Layer 5 of a small transformer language model trained on English Wikipedia (11 layers, counted from 0, width 128).
A neuron's activation on a vector x is SiLU(gate . x + bias) times (in . x + bias), where the dot is the dot product.

Input weights of the MLP neurons that the questions are about. A number n stands for n times 0.0026.
n47 gate (bias -0.284): 69 73 -214 -85 -24 98 21 7 -41 -148 -91 47 105 149 65 -80 14 56 111 -86 -50 -17 -55 -67 -67 -314 -136 -4 52 -110 67 -172 108 -61 10 234 -69 -42 -77 -176 -148 178 -70 -13 -84 -82 152 41 156 -207 61 -63 155 60 -83 -55 224 77 -206 210 148 119 -91 -103 -83 -38 -70 -40 169 -45 105 0 153 -147 115 99 -192 -192 90 116 141 -58 -45 89 164 -110 -25 149 -21 -106 17 43 -84 143 28 199 111 196 137 -28 52 120 -118 -24 -131 -292 -28 92 -76 -90 -99 -14 57 82 -91 -155 48 135 77 -50 24 -162 146 -91 44 0 184 -194
n50 gate (bias -0.019): -22 111 -7 87 48 134 4 -160 -275 -40 49 -32 168 -36 40 58 -107 119 63 77 49 70 -297 4 -231 43 -95 98 124 -101 283 71 22 -47 226 152 37 115 -52 0 -179 33 -41 238 145 8 -11 -40 150 106 95 234 150 -135 106 8 11 -56 33 22 194 133 71 175 96 -51 -131 60 106 129 172 224 98 130 -65 69 -26 25 -64 14 18 -152 -15 195 218 -73 -150 50 280 116 -63 186 175 -63 -55 11 103 74 164 176 22 90 125 -4 -77 -101 11 -130 -130 11 -98 259 -72 239 -32 -161 136 100 144 -4 113 -102 -19 238 -152 51 59 -114
n100 gate (bias -0.151): 54 182 12 -123 -63 170 -143 -167 -23 -55 24 50 87 199 -109 -210 -63 -198 75 27 312 118 16 -75 -367 23 -126 -80 82 -41 79 -179 67 -88 27 -4 232 63 209 -134 -12 -59 -111 157 -79 -109 -44 191 148 -282 -4 59 -4 264 39 99 -214 91 173 8 139 107 -178 136 -74 113 64 136 0 164 4 -85 44 116 166 8 -205 182 71 -100 237 96 16 62 -77 31 -207 -207 226 50 -4 -260 -127 327 133 -39 184 -55 43 56 -8 -52 71 143 -43 -165 111 119 -101 -167 -141 69 -117 -28 296 -39 -117 -92 75 42 116 -56 -85 36 0 129 -20 149
n101 gate (bias -0.508): -183 121 17 -97 65 -209 161 -70 106 34 275 -42 -113 -252 -333 -99 9 -100 -86 -103 -136 117 26 219 -112 -34 18 198 103 336 182 0 -52 130 90 -95 168 165 13 -8 145 39 -35 -205 -213 111 -88 34 106 -199 313 104 90 114 -13 -104 -65 57 -69 226 -26 -78 74 291 171 154 45 -41 219 -73 147 -106 -248 208 18 195 186 89 -66 -72 -214 51 103 -93 -13 -150 -153 -101 -122 153 148 58 70 -61 -34 9 17 174 311 -13 86 48 138 -102 137 -89 -22 101 -78 13 -256 -134 -173 138 -8 252 -258 29 208 13 -187 140 -40 -117 102 154 -259 327
n136 gate (bias -0.128): -61 -95 40 -262 264 -194 85 54 56 192 270 -44 -71 -52 -98 82 115 195 144 -12 42 12 -20 -303 71 137 -233 180 245 -13 -51 129 223 -8 -77 33 267 -50 235 172 -98 211 -17 0 -112 46 -175 147 -42 -135 -140 153 69 -180 -204 26 -228 -170 124 -4 96 -153 95 167 -227 -4 -24 24 -33 41 -124 20 -110 69 -233 -20 -29 -8 24 -161 -28 -174 29 113 -57 -147 208 153 75 65 355 -81 99 0 -20 -28 -201 187 -259 96 20 187 -12 8 -61 -56 4 321 -106 -85 -164 -250 -308 -140 -56 37 4 -84 45 -75 61 47 168 -190 20 16 16 -61
n147 gate (bias -0.415): 262 137 7 82 -130 -99 -7 54 74 173 12 -33 -50 177 8 -52 -61 -180 -15 226 174 269 4 -138 -58 30 -231 174 196 120 -149 -77 -57 221 -60 -156 99 65 61 210 -112 -84 -122 54 -23 187 54 4 77 66 -86 -31 154 -43 -154 250 118 -157 91 38 104 -38 -92 60 -91 -38 -283 233 57 -128 147 93 160 -141 106 -63 -27 -60 -7 -108 -26 -4 189 108 22 -64 -212 33 -42 205 27 284 130 171 -11 -30 167 -126 131 -92 -124 -246 -91 -45 -270 37 115 -89 69 -90 -260 -110 90 172 125 -23 -4 0 148 -18 142 -87 -194 69 -179 -8 -38 19
n149 gate (bias -0.340): 31 -116 -74 105 -156 152 306 -103 140 278 18 117 -13 156 -185 -14 173 99 40 -71 -141 -160 -57 -217 -197 279 161 122 53 -131 -77 -36 36 35 57 -170 -80 -107 54 -138 -110 -156 -94 -351 76 -164 81 -31 -172 36 23 -9 -177 186 -229 -247 13 -175 -232 174 -13 156 -27 163 -9 26 -77 120 -128 13 -130 -92 -68 9 -202 113 -27 132 -128 122 -128 -48 -160 -105 -22 -119 -95 -13 94 -31 45 104 -193 111 128 26 -147 36 -88 217 -97 -293 222 -53 128 -152 -49 230 -220 23 159 -151 -9 421 -232 220 182 173 13 120 -97 -352 96 188 -131 62 -302 -191
n162 gate (bias -0.262): -11 -225 -61 -137 -30 70 43 82 22 -4 104 -114 178 0 -15 54 -26 -78 -106 -274 79 81 -44 46 -35 -25 -61 -4 244 162 208 -200 243 -278 -58 100 154 114 -37 -118 29 -251 -18 150 48 94 -284 84 11 56 -194 -296 66 64 237 -38 115 -96 147 114 175 59 -122 -145 -126 44 -28 81 -44 102 11 144 -113 22 42 122 -71 29 -11 -237 -163 105 26 -94 72 7 -279 29 11 -130 -173 72 18 -66 95 -51 -165 15 167 41 149 197 268 -33 -102 -18 207 129 49 106 23 8 68 8 36 -105 -62 186 74 -113 72 -126 -181 -30 -40 69 -110 11
n193 gate (bias -0.067): -181 394 0 53 130 105 0 -55 446 215 -181 -297 206 -146 74 44 -125 4 125 58 -115 -134 -307 68 173 49 77 -174 -91 -162 -28 -46 -96 -65 165 -38 54 -38 8 122 -177 134 -38 87 76 -73 -153 -336 174 107 -78 105 58 34 -103 -101 -46 -97 -13 -25 -17 -63 193 -21 -4 -58 160 40 120 170 -32 -41 304 -57 -4 45 -55 -16 16 73 272 12 46 159 218 -79 -118 -179 13 -4 -126 10 189 46 -108 -99 -46 -59 53 85 199 -34 -287 -29 -41 -49 147 -175 -71 30 4 -90 -176 21 165 -4 187 73 54 -157 -4 -159 188 25 -25 -468 179 71
n225 gate (bias -0.561): -64 47 -123 259 -233 131 -105 -276 -241 -161 61 -149 -267 63 -202 -180 -148 202 -65 328 194 70 65 -49 -76 -77 14 -47 -143 -200 -76 268 -70 185 5 121 -181 313 -61 -149 83 19 37 -115 -47 -62 -184 23 66 -48 -34 -220 37 -180 -189 -292 -75 -155 -191 -47 -258 177 238 46 -101 -133 204 -156 176 190 248 173 243 32 91 -36 43 -27 -160 -132 -202 -55 -296 296 82 74 -165 -168 -108 -128 -275 -34 173 -219 18 41 320 -56 -215 -28 -189 108 28 192 37 14 131 295 -115 -72 190 5 -5 -177 -184 216 60 81 -191 81 -64 18 -14 -122 -146 -60 65 -106
n260 gate (bias -0.218): 106 142 106 -13 -105 143 70 -31 136 285 85 -138 -48 -59 -93 81 -196 68 -27 -134 113 17 20 -107 -46 149 258 -3 127 64 -103 -102 -47 85 -120 -196 -34 -51 20 -121 -110 -278 -92 0 68 7 -127 -37 193 28 -66 75 -37 -76 40 42 -20 -17 -101 102 -174 173 -10 33 263 -13 242 -152 -40 64 -69 -13 -177 116 49 43 -83 90 -32 -86 -114 33 259 -20 -140 37 178 -201 78 146 -54 170 119 24 -175 -7 108 31 -20 24 -74 68 -44 216 164 26 41 92 -58 258 110 97 -97 142 16 3 57 36 -105 98 -80 -55 -104 -75 96 -17 -192 -13
n269 gate (bias -0.438): 97 63 -27 -196 24 75 12 111 -116 125 32 -321 8 -15 -19 -127 -188 222 -90 137 244 130 -82 38 95 15 -12 48 144 -326 -181 12 -20 -46 120 -166 118 158 20 -15 -85 59 71 116 83 -8 -76 -133 44 157 -41 -75 27 -124 -152 -70 67 -63 -39 150 -20 114 -16 -128 -86 160 -150 41 -192 -8 31 119 -32 -200 -8 -92 -189 163 4 -58 -23 19 -23 96 155 -8 -92 203 -111 -58 -55 111 -63 47 12 105 -98 4 -97 -147 132 84 -376 -174 187 -180 166 -27 -60 37 -377 -259 274 -36 11 -86 -282 -80 268 99 155 19 -28 95 -301 -179 78 74
n47 in (bias -0.083): 13 -99 53 273 159 0 -87 80 -62 32 58 -71 -38 -15 -204 -123 136 -29 -200 139 65 44 -44 122 34 65 49 6 -35 -13 40 32 -45 18 44 -54 -124 -35 32 49 16 -61 259 -93 -51 59 -3 240 -45 -75 -43 -58 148 -13 -195 43 -35 122 19 -86 3 210 16 -97 -73 63 21 64 44 -101 108 128 -91 72 -151 0 10 28 30 -19 -19 6 -79 280 138 66 -35 -155 148 -112 -223 39 42 -38 -130 100 -86 19 -253 6 -76 26 146 59 6 -37 -157 90 88 -85 -52 -170 52 -75 -313 44 183 -86 -172 -123 50 42 -146 26 -143 -32 -25 -92
n50 in (bias 0.234): 152 -70 3 167 -54 194 118 54 -56 138 0 0 -159 -61 -106 36 170 -146 91 3 -151 85 -44 72 161 121 -16 -119 -50 0 15 -134 -215 -58 34 -111 -31 114 66 -31 16 177 -89 0 -137 123 -211 -60 -10 0 52 -38 -41 -51 -81 73 3 -86 -117 -130 213 -19 16 41 -147 -187 -57 206 60 151 34 -56 -58 -87 -3 -117 -77 19 -72 49 143 -220 94 -34 62 -153 -109 -55 35 3 -89 -209 82 -25 69 -62 -217 -242 118 -96 -75 26 3 -40 65 37 -48 -83 195 130 -184 -68 -97 -123 -143 -94 94 -21 -57 15 -53 93 -48 -63 114 -210 116 -41
n100 in (bias 0.020): 213 -31 256 -134 31 -187 -116 19 -7 -11 -92 -55 157 199 -38 64 11 -12 87 -68 -155 4 0 62 -84 86 -102 89 -271 20 -44 -19 -23 -29 75 -72 61 84 -38 -30 128 141 -118 119 15 140 19 185 15 144 173 368 -174 112 34 -8 76 -218 49 99 -92 -122 61 15 387 41 69 197 -8 -132 133 63 -78 -19 -4 -93 295 225 29 104 -11 19 170 108 93 -117 96 -126 54 -86 92 172 252 72 -140 -30 8 15 -56 -154 -79 23 326 41 -165 -104 -115 -126 -43 161 163 43 -78 -78 -283 15 8 -63 213 84 112 65 -19 180 -261 -38 -8 159
n101 in (bias 0.035): -58 -166 141 -145 191 -43 -96 201 124 -260 184 -115 -73 -66 -142 -62 -182 102 80 -97 56 161 0 -49 45 -228 -318 82 -113 18 53 120 -119 -287 -75 -17 -139 136 -85 -94 67 276 -225 40 30 56 -103 223 -121 -95 66 247 -134 112 -63 -89 -68 -60 199 -85 -150 170 -123 25 -259 -54 -53 130 29 -109 -135 83 104 220 -100 249 186 88 121 -141 38 262 417 294 -121 42 180 17 171 129 -246 -187 34 17 135 0 42 17 154 86 -126 214 -55 -191 -38 314 -132 -8 149 92 -13 -48 0 96 -86 -38 -139 74 42 -163 108 85 178 -51 -37 -185 -46 -29
n136 in (bias 0.022): -114 167 60 63 133 154 -220 89 156 -266 62 17 120 23 -154 206 -146 -45 -71 -3 -38 129 -57 -68 -23 67 112 41 64 -232 241 220 68 -99 17 92 -88 48 -119 -145 101 -48 194 -132 103 -115 -172 -10 -163 -42 -28 -86 -118 17 40 217 72 -110 -65 -44 110 14 34 -37 11 47 -149 -65 -118 -128 16 67 -45 83 -231 203 42 -17 107 -37 -27 -20 -51 96 -87 77 -21 46 -86 137 17 17 79 -143 -132 -23 95 82 -74 -165 87 -72 -102 -10 121 89 75 -80 29 -112 149 35 -216 112 289 111 -3 -171 -129 167 -77 52 153 14 186 40 108 -118
n147 in (bias -0.012): -4 45 -173 177 -215 -246 -155 -231 -63 183 175 95 171 -69 63 -145 120 -19 101 221 -42 -252 7 -61 -51 59 178 -50 52 -12 54 133 53 -29 -89 -60 -105 79 57 -168 82 162 -8 -7 -87 27 -50 45 169 54 -86 -171 -78 46 101 106 -53 -307 117 -102 38 -76 -57 -11 117 164 86 -105 -49 -94 55 7 255 -221 128 -162 -104 15 -18 -81 -156 -173 34 -412 -100 19 -11 -239 205 -37 26 -51 42 124 -56 -4 131 -99 167 -160 71 61 0 -4 48 -55 -167 -18 -72 -159 -69 225 42 -81 22 -4 135 37 53 91 4 22 -131 -76 136 -49 49 419
n149 in (bias 0.125): -161 -70 -208 -61 78 109 -11 309 289 -216 -110 143 196 158 130 182 -77 -106 -46 -69 -51 70 8 -108 41 -23 -52 16 -92 -126 212 306 16 117 58 276 -190 -249 86 -79 149 74 -90 -74 63 246 284 89 28 -60 317 -129 -89 -213 -138 305 94 192 -8 101 78 -16 -12 250 145 4 -197 45 -15 4 41 -84 -123 110 -132 -34 -8 -19 48 -144 65 -19 -185 49 69 -85 -31 216 -137 -103 16 -81 117 -31 0 23 248 -51 -149 -63 77 63 -135 -160 8 8 82 49 122 -112 -174 -16 159 -32 26 -157 127 -53 -78 -142 -57 -74 -44 -117 122 19 -128 42
n162 in (bias 0.155): 26 46 38 32 -148 39 19 317 -54 110 198 16 -7 -241 10 -17 -101 -40 59 -10 73 46 45 -94 98 0 -74 130 107 24 41 -291 220 136 68 7 -39 -3 53 89 152 131 -46 -143 -178 84 27 55 23 127 -34 -26 -39 -50 -104 -10 105 -13 -26 -102 13 -13 36 -165 122 62 100 63 -120 -94 79 -154 -104 -19 125 48 -104 129 -84 -246 -197 128 -94 -109 -100 -19 50 54 106 -103 13 -88 -36 131 127 113 153 171 0 -73 -120 215 163 100 65 13 -10 -13 103 186 83 -192 114 67 35 -181 46 89 -147 -32 177 -87 -181 95 64 -191 -10 52
n193 in (bias 0.019): -96 -11 35 53 -11 -145 43 29 -74 419 -7 -113 -22 -249 -7 -11 -47 -212 4 -219 -136 43 -100 66 -42 99 -197 -147 -129 23 42 -252 7 -60 75 -98 14 -287 -297 -63 86 0 221 -86 11 -15 29 -4 -155 0 -34 80 197 -125 50 42 -51 47 -166 -149 88 -40 -98 32 90 -18 -190 -87 -90 58 -98 -4 -7 -131 -261 64 -55 214 -35 -148 -57 35 -50 -35 21 132 -92 -152 77 -18 -40 222 -7 -65 -61 235 227 -40 -189 -73 93 99 -90 -39 61 332 189 159 -124 228 -22 -112 41 -33 -45 -157 -133 -18 43 -66 -32 24 26 22 11 72 -58 68
n225 in (bias 0.058): 97 183 146 50 -225 -89 37 231 280 -14 -109 -68 -255 -286 -111 -98 0 47 -205 214 110 -14 330 210 275 128 -154 214 37 -300 -224 -90 -141 -50 180 0 163 -249 -94 -123 -171 230 -70 133 -132 14 38 195 -272 -148 -145 38 288 200 65 353 -66 179 -215 89 -90 -47 61 -88 0 -14 165 188 126 -116 181 -197 5 119 -77 138 -163 65 121 96 0 -179 -270 -5 -391 -14 19 205 85 -124 -38 0 24 -201 -470 101 5 -160 -120 76 130 175 -201 -46 -102 -68 89 123 -80 34 -153 24 -10 -120 -86 -28 -177 -77 14 -135 23 -89 -139 47 -73 -190 177 -158
n260 in (bias 0.151): 106 47 80 -182 -226 90 -130 -238 -88 -195 0 -94 206 38 230 187 -7 -29 -57 -32 -11 100 -231 -31 -62 39 -155 -131 142 56 374 0 -32 -35 -124 22 11 104 -61 -52 -71 248 47 139 -130 29 -36 -53 40 -128 -155 137 -132 -150 64 -30 187 69 93 -234 -33 -79 32 -117 127 -14 -178 72 -36 -185 -31 161 -312 -147 -188 183 18 18 79 -56 -53 -137 143 21 -32 92 102 185 29 -70 -25 -149 -126 57 78 -21 -54 162 113 142 -57 -181 71 106 106 91 -58 -119 44 30 62 159 51 -66 69 85 232 -94 79 -62 60 3 -88 -76 84 46 -168 -11
n269 in (bias 0.046): 49 -77 67 269 -65 200 49 150 -45 11 -197 -186 -92 -82 26 44 -42 -92 -91 -57 -144 -34 -27 18 -147 11 59 -178 204 -140 -117 112 38 141 -170 145 278 -54 130 -44 -79 8 -31 36 173 188 -124 -148 -78 -70 -114 -38 159 58 106 -28 108 169 15 15 -100 -4 -111 -83 -8 49 161 -158 15 186 -304 19 -16 -37 -244 7 -308 162 44 93 -189 -52 -129 -90 26 8 -23 56 116 -30 -130 -108 -177 -88 -205 -49 -137 -185 117 -8 269 12 0 -26 -87 -15 81 246 272 181 152 130 86 118 -144 174 19 93 -31 -181 38 40 -94 88 -318 -98 27 -148

Each question shows a token from some text and the vector x that enters the MLP there. A number n stands for n times 0.0041.

" Pet": -81 137 -100 21 -30 153 -165 46 -191 -54 -234 88 17 17 138 201 67 -69 144 -42 -70 24 -5 -53 23 4 109 -13 147 95 -40 -47 -77 -184 48 -227 -62 -175 -12 128 -74 -3 -91 -13 -5 -32 -124 136 -12 129 89 52 -5 -57 106 -45 -50 24 58 23 -152 167 186 -141 101 88 -258 -129 88 -69 -46 -155 39 19 25 -169 29 -19 -122 257 8 -156 -21 -135 -17 127 71 -21 -88 -27 42 -56 54 35 -158 68 42 10 53 100 -18 -11 34 -120 -63 216 -72 -145 199 95 -138 55 -26 108 22 219 -175 106 113 69 150 -27 22 -103 153 204 -134 -5
Which two neurons fire most, strongest first? n47, n260

"^": 41 -92 117 96 109 -69 48 4 -331 -46 -135 -40 55 59 4 163 -139 6 73 62 106 -107 -23 -55 167 -203 -65 115 79 18 67 -143 -25 -268 19 8 -82 25 69 -92 40 -68 90 2 -169 -82 39 196 68 23 12 88 -90 -103 99 64 -150 -19 16 17 163 109 30 104 78 91 -38 170 -44 71 -199 -107 -48 45 -150 -196 -41 -66 6 162 184 -134 -33 57 4 97 188 -83 -72 -65 -43 12 -23 -47 65 22 105 24 11 0 67 -75 22 -50 -65 -9 5 -160 189 45 -35 50 -128 -28 49 29 44 80 297 131 -104 12 27 -73 -123 68 93 -59
The most active neuron and its activation: n50, at about 2.7

" 30": -7 -53 -15 14 132 -117 -2 58 -11 -68 -53 186 140 68 -8 145 124 -49 62 -75 -73 -213 -46 -90 -38 -32 44 48 7 -116 111 -102 -160 -170 14 21 101 -122 -81 6 -74 -101 144 180 1 -148 77 176 -120 110 -31 -130 -89 -121 25 34 44 16 128 77 -108 124 87 59 -55 -28 156 -100 -2 63 7 -38 -6 -7 -97 78 80 -111 -83 -8 11 -25 -44 -5 6 53 -69 -148 39 119 -56 -27 116 -324 -89 -31 -5 92 38 -96 257 -137 139 -146 9 -81 105 19 82 -14 34 -73 -148 -37 13 12 -42 33 -57 91 58 380 2 120 113 -87 62 101
Which neuron lights up most? n260

" meaning": -6 -217 -37 55 5 -42 60 -35 7 74 -71 -27 -80 210 -89 -27 -70 -231 -166 101 -24 86 -53 28 38 87 -171 -218 8 -114 -97 -118 -30 27 51 145 -171 20 -3 -5 -92 -28 67 36 164 15 -123 -83 -15 102 40 99 -55 50 -25 115 120 -62 34 61 23 27 -95 -20 93 177 -85 68 55 26 5 19 -14 38 -19 -211 129 -216 41 271 -5 -43 -3 -42 108 -39 10 73 -4 40 86 -81 -56 -82 190 66 104 -15 -53 181 -95 6 14 -98 156 59 180 -25 -140 -17 -1 68 87 -69 -201 36 -84 -88 154 -9 98 57 13 34 -89 89 71 -133
The most active neuron and its activation: n50, at about 0.97

"–": 97 79 -162 118 -100 -4 -166 -52 38 60 178 30 68 0 -27 57 -20 2 56 93 80 -88 -56 -11 22 79 77 -2 20 -59 -58 -30 45 -156 10 -164 -160 -37 80 72 92 52 -48 145 -104 66 -33 18 -83 91 -90 -126 -149 69 115 -130 -30 -75 -37 -155 135 -49 -38 -82 52 113 143 280 15 -34 29 129 -115 -39 -80 56 71 -254 -75 16 45 -59 -49 199 -205 -8 55 -8 -54 62 13 -46 -125 65 -195 87 -22 101 -43 66 101 -83 15 -100 3 -29 16 253 171 -119 144 -33 -16 7 -73 43 -197 16 168 54 126 210 104 36 -89 -46 -6 40
The most active neuron and its activation: n136, at about 1.3

" j": 92 -101 -13 -3 -82 70 -8 -86 -116 -43 -298 -1 -51 -9 30 174 -9 156 -7 78 101 -161 -126 -89 107 -196 -103 122 63 113 -164 -183 141 -253 -42 -132 -40 -164 -22 46 21 91 205 92 40 -29 -85 -35 -28 -185 -161 19 -11 -2 -165 -84 -86 56 -47 -70 13 84 146 -106 -21 80 113 -10 41 58 117 -259 -129 -151 18 -129 -83 -38 -132 225 54 -96 38 68 -74 64 86 8 -19 137 35 -14 325 -93 104 53 51 -57 37 57 -119 -56 122 -5 101 205 73 -66 119 19 46 125 26 121 -70 -87 -79 -266 153 11 99 -17 195 44 160 100 8 65
Which two neurons fire most, strongest first? n149, n269

" L": -81 -132 51 -64 33 -17 -53 74 -148 93 -301 114 12 -144 208 100 68 -90 -67 -42 325 -130 -99 -45 53 -62 -75 75 0 29 42 -108 99 -153 -1 26 -16 -99 143 -10 79 -77 162 -38 -48 58 4 53 -55 -24 149 -133 -28 -59 -51 -71 8 -22 75 -46 -7 148 73 -92 162 -100 -44 89 17 35 32 -30 -129 22 -112 -55 -53 -112 32 50 73 40 -101 -127 -245 112 -65 -6 71 108 79 -50 12 108 -122 -24 -3 -62 34 81 71 60 -66 41 65 -3 5 -81 295 -2 25 20 -38 121 4 11 0 -164 89 178 272 -14 246 -197 -131 110 -26 -125
Which neuron lights up most? n147

" lost": 13 11 55 94 -9 -66 19 53 -256 -11 178 106 137 193 61 -181 53 15 127 -23 165 -137 -4 -57 183 120 -68 -281 133 -171 39 -166 42 -77 20 -27 -13 -108 -6 20 -49 216 226 -217 63 44 27 -20 8 2 112 46 21 -20 152 -2 -20 -41 68 121 -124 1 -45 6 167 -96 -107 -71 -18 66 39 -83 -149 -73 -39 22 46 -209 -123 139 159 -183 89 87 -7 168 -90 -70 52 103 23 -93 106 -63 111 -35 -92 -75 27 101 -156 -37 27 -29 16 35 74 -47 154 -121 2 16 -28 7 71 -89 -53 -12 -39 -107 50 -10 -93 100 0 -59 -3 -99
The most active neuron and its activation: n50, at about 2.5

"al": -7 -6 1 -45 46 -1 -152 -123 -82 -15 -162 33 29 1 -141 5 101 19 104 22 4 -146 -41 182 137 10 -54 -138 -98 -137 -101 67 32 -57 38 6 -93 -23 -6 69 -3 -10 148 -77 -56 103 72 -83 -22 -13 -78 -59 31 -23 -6 -77 -26 -87 178 98 49 14 -53 155 -9 221 106 -101 -38 -98 66 58 -29 -46 66 135 175 -55 -120 -69 193 156 -81 66 -17 -31 -144 65 -26 50 -77 -167 136 85 121 40 -204 -83 -81 42 241 68 43 9 -134 -2 74 -29 116 -7 -89 -89 14 50 115 -37 151 -3 -28 43 19 32 6 28 122 -39 -83 23
Which neuron lights up most? n225

"us": -13 136 5 32 245 -62 -187 -178 32 43 -24 -24 68 13 -29 -8 -88 12 -35 76 11 -13 -20 -114 -70 -210 -22 34 23 11 -180 74 113 13 5 123 -100 56 70 98 170 -67 206 -45 86 46 61 -14 -22 35 71 29 -14 -111 102 -40 59 -96 63 48 -40 171 -40 161 146 32 141 -93 -28 -37 -41 27 -179 -102 54 70 16 -36 -49 105 -5 -72 81 -112 34 76 98 60 -18 -118 -17 -164 69 -39 121 35 23 -32 -41 -145 -50 -41 51 -25 -59 -68 -35 33 94 42 30 58 -89 -34 -7 -149 -55 -82 111 -7 216 158 -44 28 49 -19 -92 -184
Which neuron lights up most? n193

"sa": -139 167 -137 110 124 104 -1 37 31 -33 80 -50 -71 -2 137 35 -94 -84 0 -110 68 -80 21 35 -63 95 19 85 127 -22 -240 35 103 -130 80 1 62 88 -51 18 38 -56 -53 13 -3 26 8 159 42 -84 168 82 62 -60 -12 -15 151 -22 70 -111 30 88 -185 -50 60 38 -147 -126 129 16 30 63 -103 19 -100 -154 122 -249 15 197 -88 -91 -22 -114 -1 42 95 1 40 -90 -107 -38 180 -108 125 -31 -222 5 -10 91 -267 6 42 94 -81 -14 62 112 60 85 -24 98 -28 -37 62 -70 -86 -232 -13 -56 245 25 -85 -196 314 -98 -83 60
Which neuron lights up most? n260

" Mar": 32 -17 23 -6 -48 28 -124 37 -21 -103 -225 -11 89 -125 242 -32 -60 -59 40 -67 213 -188 19 -93 20 -87 62 23 -77 150 -109 -164 50 -152 -96 -159 65 -34 24 -183 80 -73 -22 172 -48 -60 -31 126 -184 101 -39 57 55 42 53 -59 118 193 33 -110 163 167 124 -52 225 71 -45 0 -6 59 -36 -144 -124 -137 -14 -91 176 -100 -69 281 59 -32 116 -7 -127 -56 -62 -79 32 -73 -35 -78 152 -105 -76 9 19 38 68 -65 -10 -96 -2 11 157 54 -42 54 125 -123 -34 -15 24 79 28 -51 43 -118 -129 148 218 44 42 88 183 28 -29 6
Which three neurons fire most, strongest first? n260, n100, n269

"orn": 18 70 163 -128 -59 47 -148 -16 37 176 -69 -18 -62 44 -133 121 -53 -69 63 -64 202 -40 0 -114 20 -21 -140 -106 54 -7 16 122 83 -65 -246 110 12 -11 12 47 -77 -46 233 0 -137 68 40 103 -24 -4 -142 71 -35 2 15 117 23 4 24 173 -205 64 77 47 -27 49 -5 -72 -130 -26 4 -167 -178 -1 -64 45 199 28 -81 97 117 -124 -22 86 -3 21 133 -73 24 150 -26 -55 85 103 -14 -48 -128 13 -63 6 -24 204 -5 -5 -40 -9 -11 -162 243 -156 50 104 -65 -6 -52 -41 -109 -250 148 -65 108 26 -166 158 194 17 -120 8
Which neuron lights up most? n136

",": 20 99 2 34 -43 -107 -62 34 132 -2 -47 87 84 -1 60 -110 97 0 -60 -94 -86 68 -45 -23 109 -56 37 60 21 24 43 47 -43 -63 101 -158 77 -17 -27 -33 9 62 29 21 -66 -69 115 -103 -154 57 -15 -96 -103 -11 28 28 36 114 -30 -46 143 11 69 -7 56 136 97 -22 -54 -64 -30 -101 14 20 -54 109 -1 185 -23 75 109 51 -46 131 -93 105 -104 84 -46 -46 85 -202 45 -26 -2 24 49 -16 28 46 25 -134 -34 70 64 -128 83 -18 -64 -38 7 -95 -29 -10 88 -200 110 81 -48 -37 50 27 -1 -43 99 -87 -4 -120
Which neuron lights up most? n193

" yellow": 32 -122 -22 -3 84 -96 -135 -5 -132 120 -128 -84 -39 69 62 -59 63 -104 -172 43 -16 4 -58 -95 -5 -135 -180 -267 110 -3 -144 -55 86 -53 -27 -8 -141 58 -93 114 72 -45 121 -10 -27 154 -60 60 30 57 124 -39 -81 18 90 -55 140 -6 91 111 -134 4 16 -5 99 140 45 -128 144 -80 -8 -151 -92 -132 72 146 88 -116 -59 182 -54 -218 124 83 117 97 134 1 34 62 37 -132 127 -34 -10 12 -11 -24 72 89 72 -33 -18 31 -10 31 151 2 155 -49 -56 -16 -9 -1 70 -12 -156 -314 206 38 120 186 -10 92 86 19 -29 -133
Which neuron lights up most? n225

" stone": 7 -24 -50 54 81 -115 -119 -76 -62 -74 23 -42 -27 -37 25 49 62 -72 -67 118 -17 185 6 7 49 33 -186 -53 28 -24 67 -48 86 -122 85 51 -81 -41 -109 -2 -47 -114 15 -53 51 -23 2 -70 117 -43 106 40 -55 -155 -54 30 35 73 132 74 63 -6 -78 -29 -33 205 -56 -163 46 8 55 -131 -53 -72 4 -28 69 -212 -9 337 46 65 66 -45 40 141 -24 105 -90 140 -59 -178 162 -151 -77 -109 73 12 -86 179 -47 89 -57 -36 52 65 -146 -24 138 110 -16 95 2 -29 13 4 -87 -81 1 4 163 310 -49 45 101 -30 12 -18
Which neuron lights up most? n162

" another": 20 -3 71 -13 9 -185 -41 -73 -121 115 37 -78 -9 -105 103 -23 131 150 -192 -25 57 -109 -29 -26 119 -97 -79 -10 -42 162 59 -32 -15 9 187 74 -114 13 -77 -10 -40 58 262 -107 85 31 -12 27 -154 52 27 -59 55 -18 58 -13 15 3 157 35 26 104 111 -286 129 125 102 186 49 -75 101 -130 -33 -57 -8 -28 46 -174 -104 143 87 130 -68 53 -39 47 -140 -2 10 16 -53 -190 129 37 19 -90 22 7 67 52 41 -148 -13 -129 -49 103 -33 90 -39 -114 1 -32 -29 -14 52 115 -128 -180 99 -14 -24 68 86 -32 83 177 -70 -135
Which two neurons fire most, strongest first? n269, n149

"92": 41 -31 -17 71 161 -269 -170 -48 27 13 -224 35 132 -47 11 78 124 0 -136 -116 -119 1 -18 -160 107 -29 109 -14 10 46 -230 -85 -65 -271 101 -44 -16 -115 -51 63 -28 -90 274 110 70 -123 90 43 -86 9 -63 -80 -90 -32 -73 63 49 44 103 129 84 31 30 -3 67 -40 -71 26 64 64 92 -60 17 -52 -175 10 -11 126 70 38 89 -21 71 74 -166 -59 14 75 19 56 -90 -64 8 162 -14 -82 131 60 61 113 8 41 -27 15 -112 -5 25 22 106 -20 -132 77 -5 -233 56 -76 200 71 131 25 -70 155 29 70 13 -98 104 -127
Which neuron lights up most? n193

")": -89 -53 0 58 87 -175 -170 -38 -142 -20 -43 -81 -68 73 -78 -42 -46 -38 -144 -102 3 5 44 -100 -25 -63 -85 -61 74 96 -207 -128 42 127 39 26 -29 -18 139 -1 49 -63 33 -82 19 -10 48 -8 -93 150 39 18 95 146 -27 68 -37 -40 20 38 122 -17 -57 -26 39 -3 82 -5 109 37 64 -44 39 -57 73 -46 67 -58 9 -30 106 -144 45 245 -53 62 -52 35 -17 -122 44 -215 -9 79 128 36 81 -27 -100 99 93 -1 12 107 55 26 27 23 47 81 -3 -30 5 63 -16 -21 108 -52 -57 72 141 -3 -74 -65 110 74 21 -59
The most active neuron and its activation: n260, at about 0.32

" 1987": 42 -104 -6 51 55 -224 -76 -86 -15 -31 -170 -51 57 142 -25 84 173 14 -39 -96 24 -98 4 -223 -18 -116 116 185 -4 112 -230 -54 26 -190 88 40 -3 -61 -97 70 -72 -65 293 32 105 25 50 -65 17 61 -21 -113 -43 -91 -19 20 73 40 65 -72 -4 53 -51 -28 41 -174 -159 9 -17 147 40 75 -27 57 -177 -67 -103 -4 -88 71 324 63 89 41 -122 20 -54 63 13 -44 41 -54 -114 62 -56 -51 122 -24 226 68 69 -3 -46 -27 7 107 -2 -79 171 -76 -146 117 4 -114 -16 -40 212 -32 98 58 -61 92 -14 125 86 -53 129 -67
Which three neurons fire most, strongest first? n162, n50, n100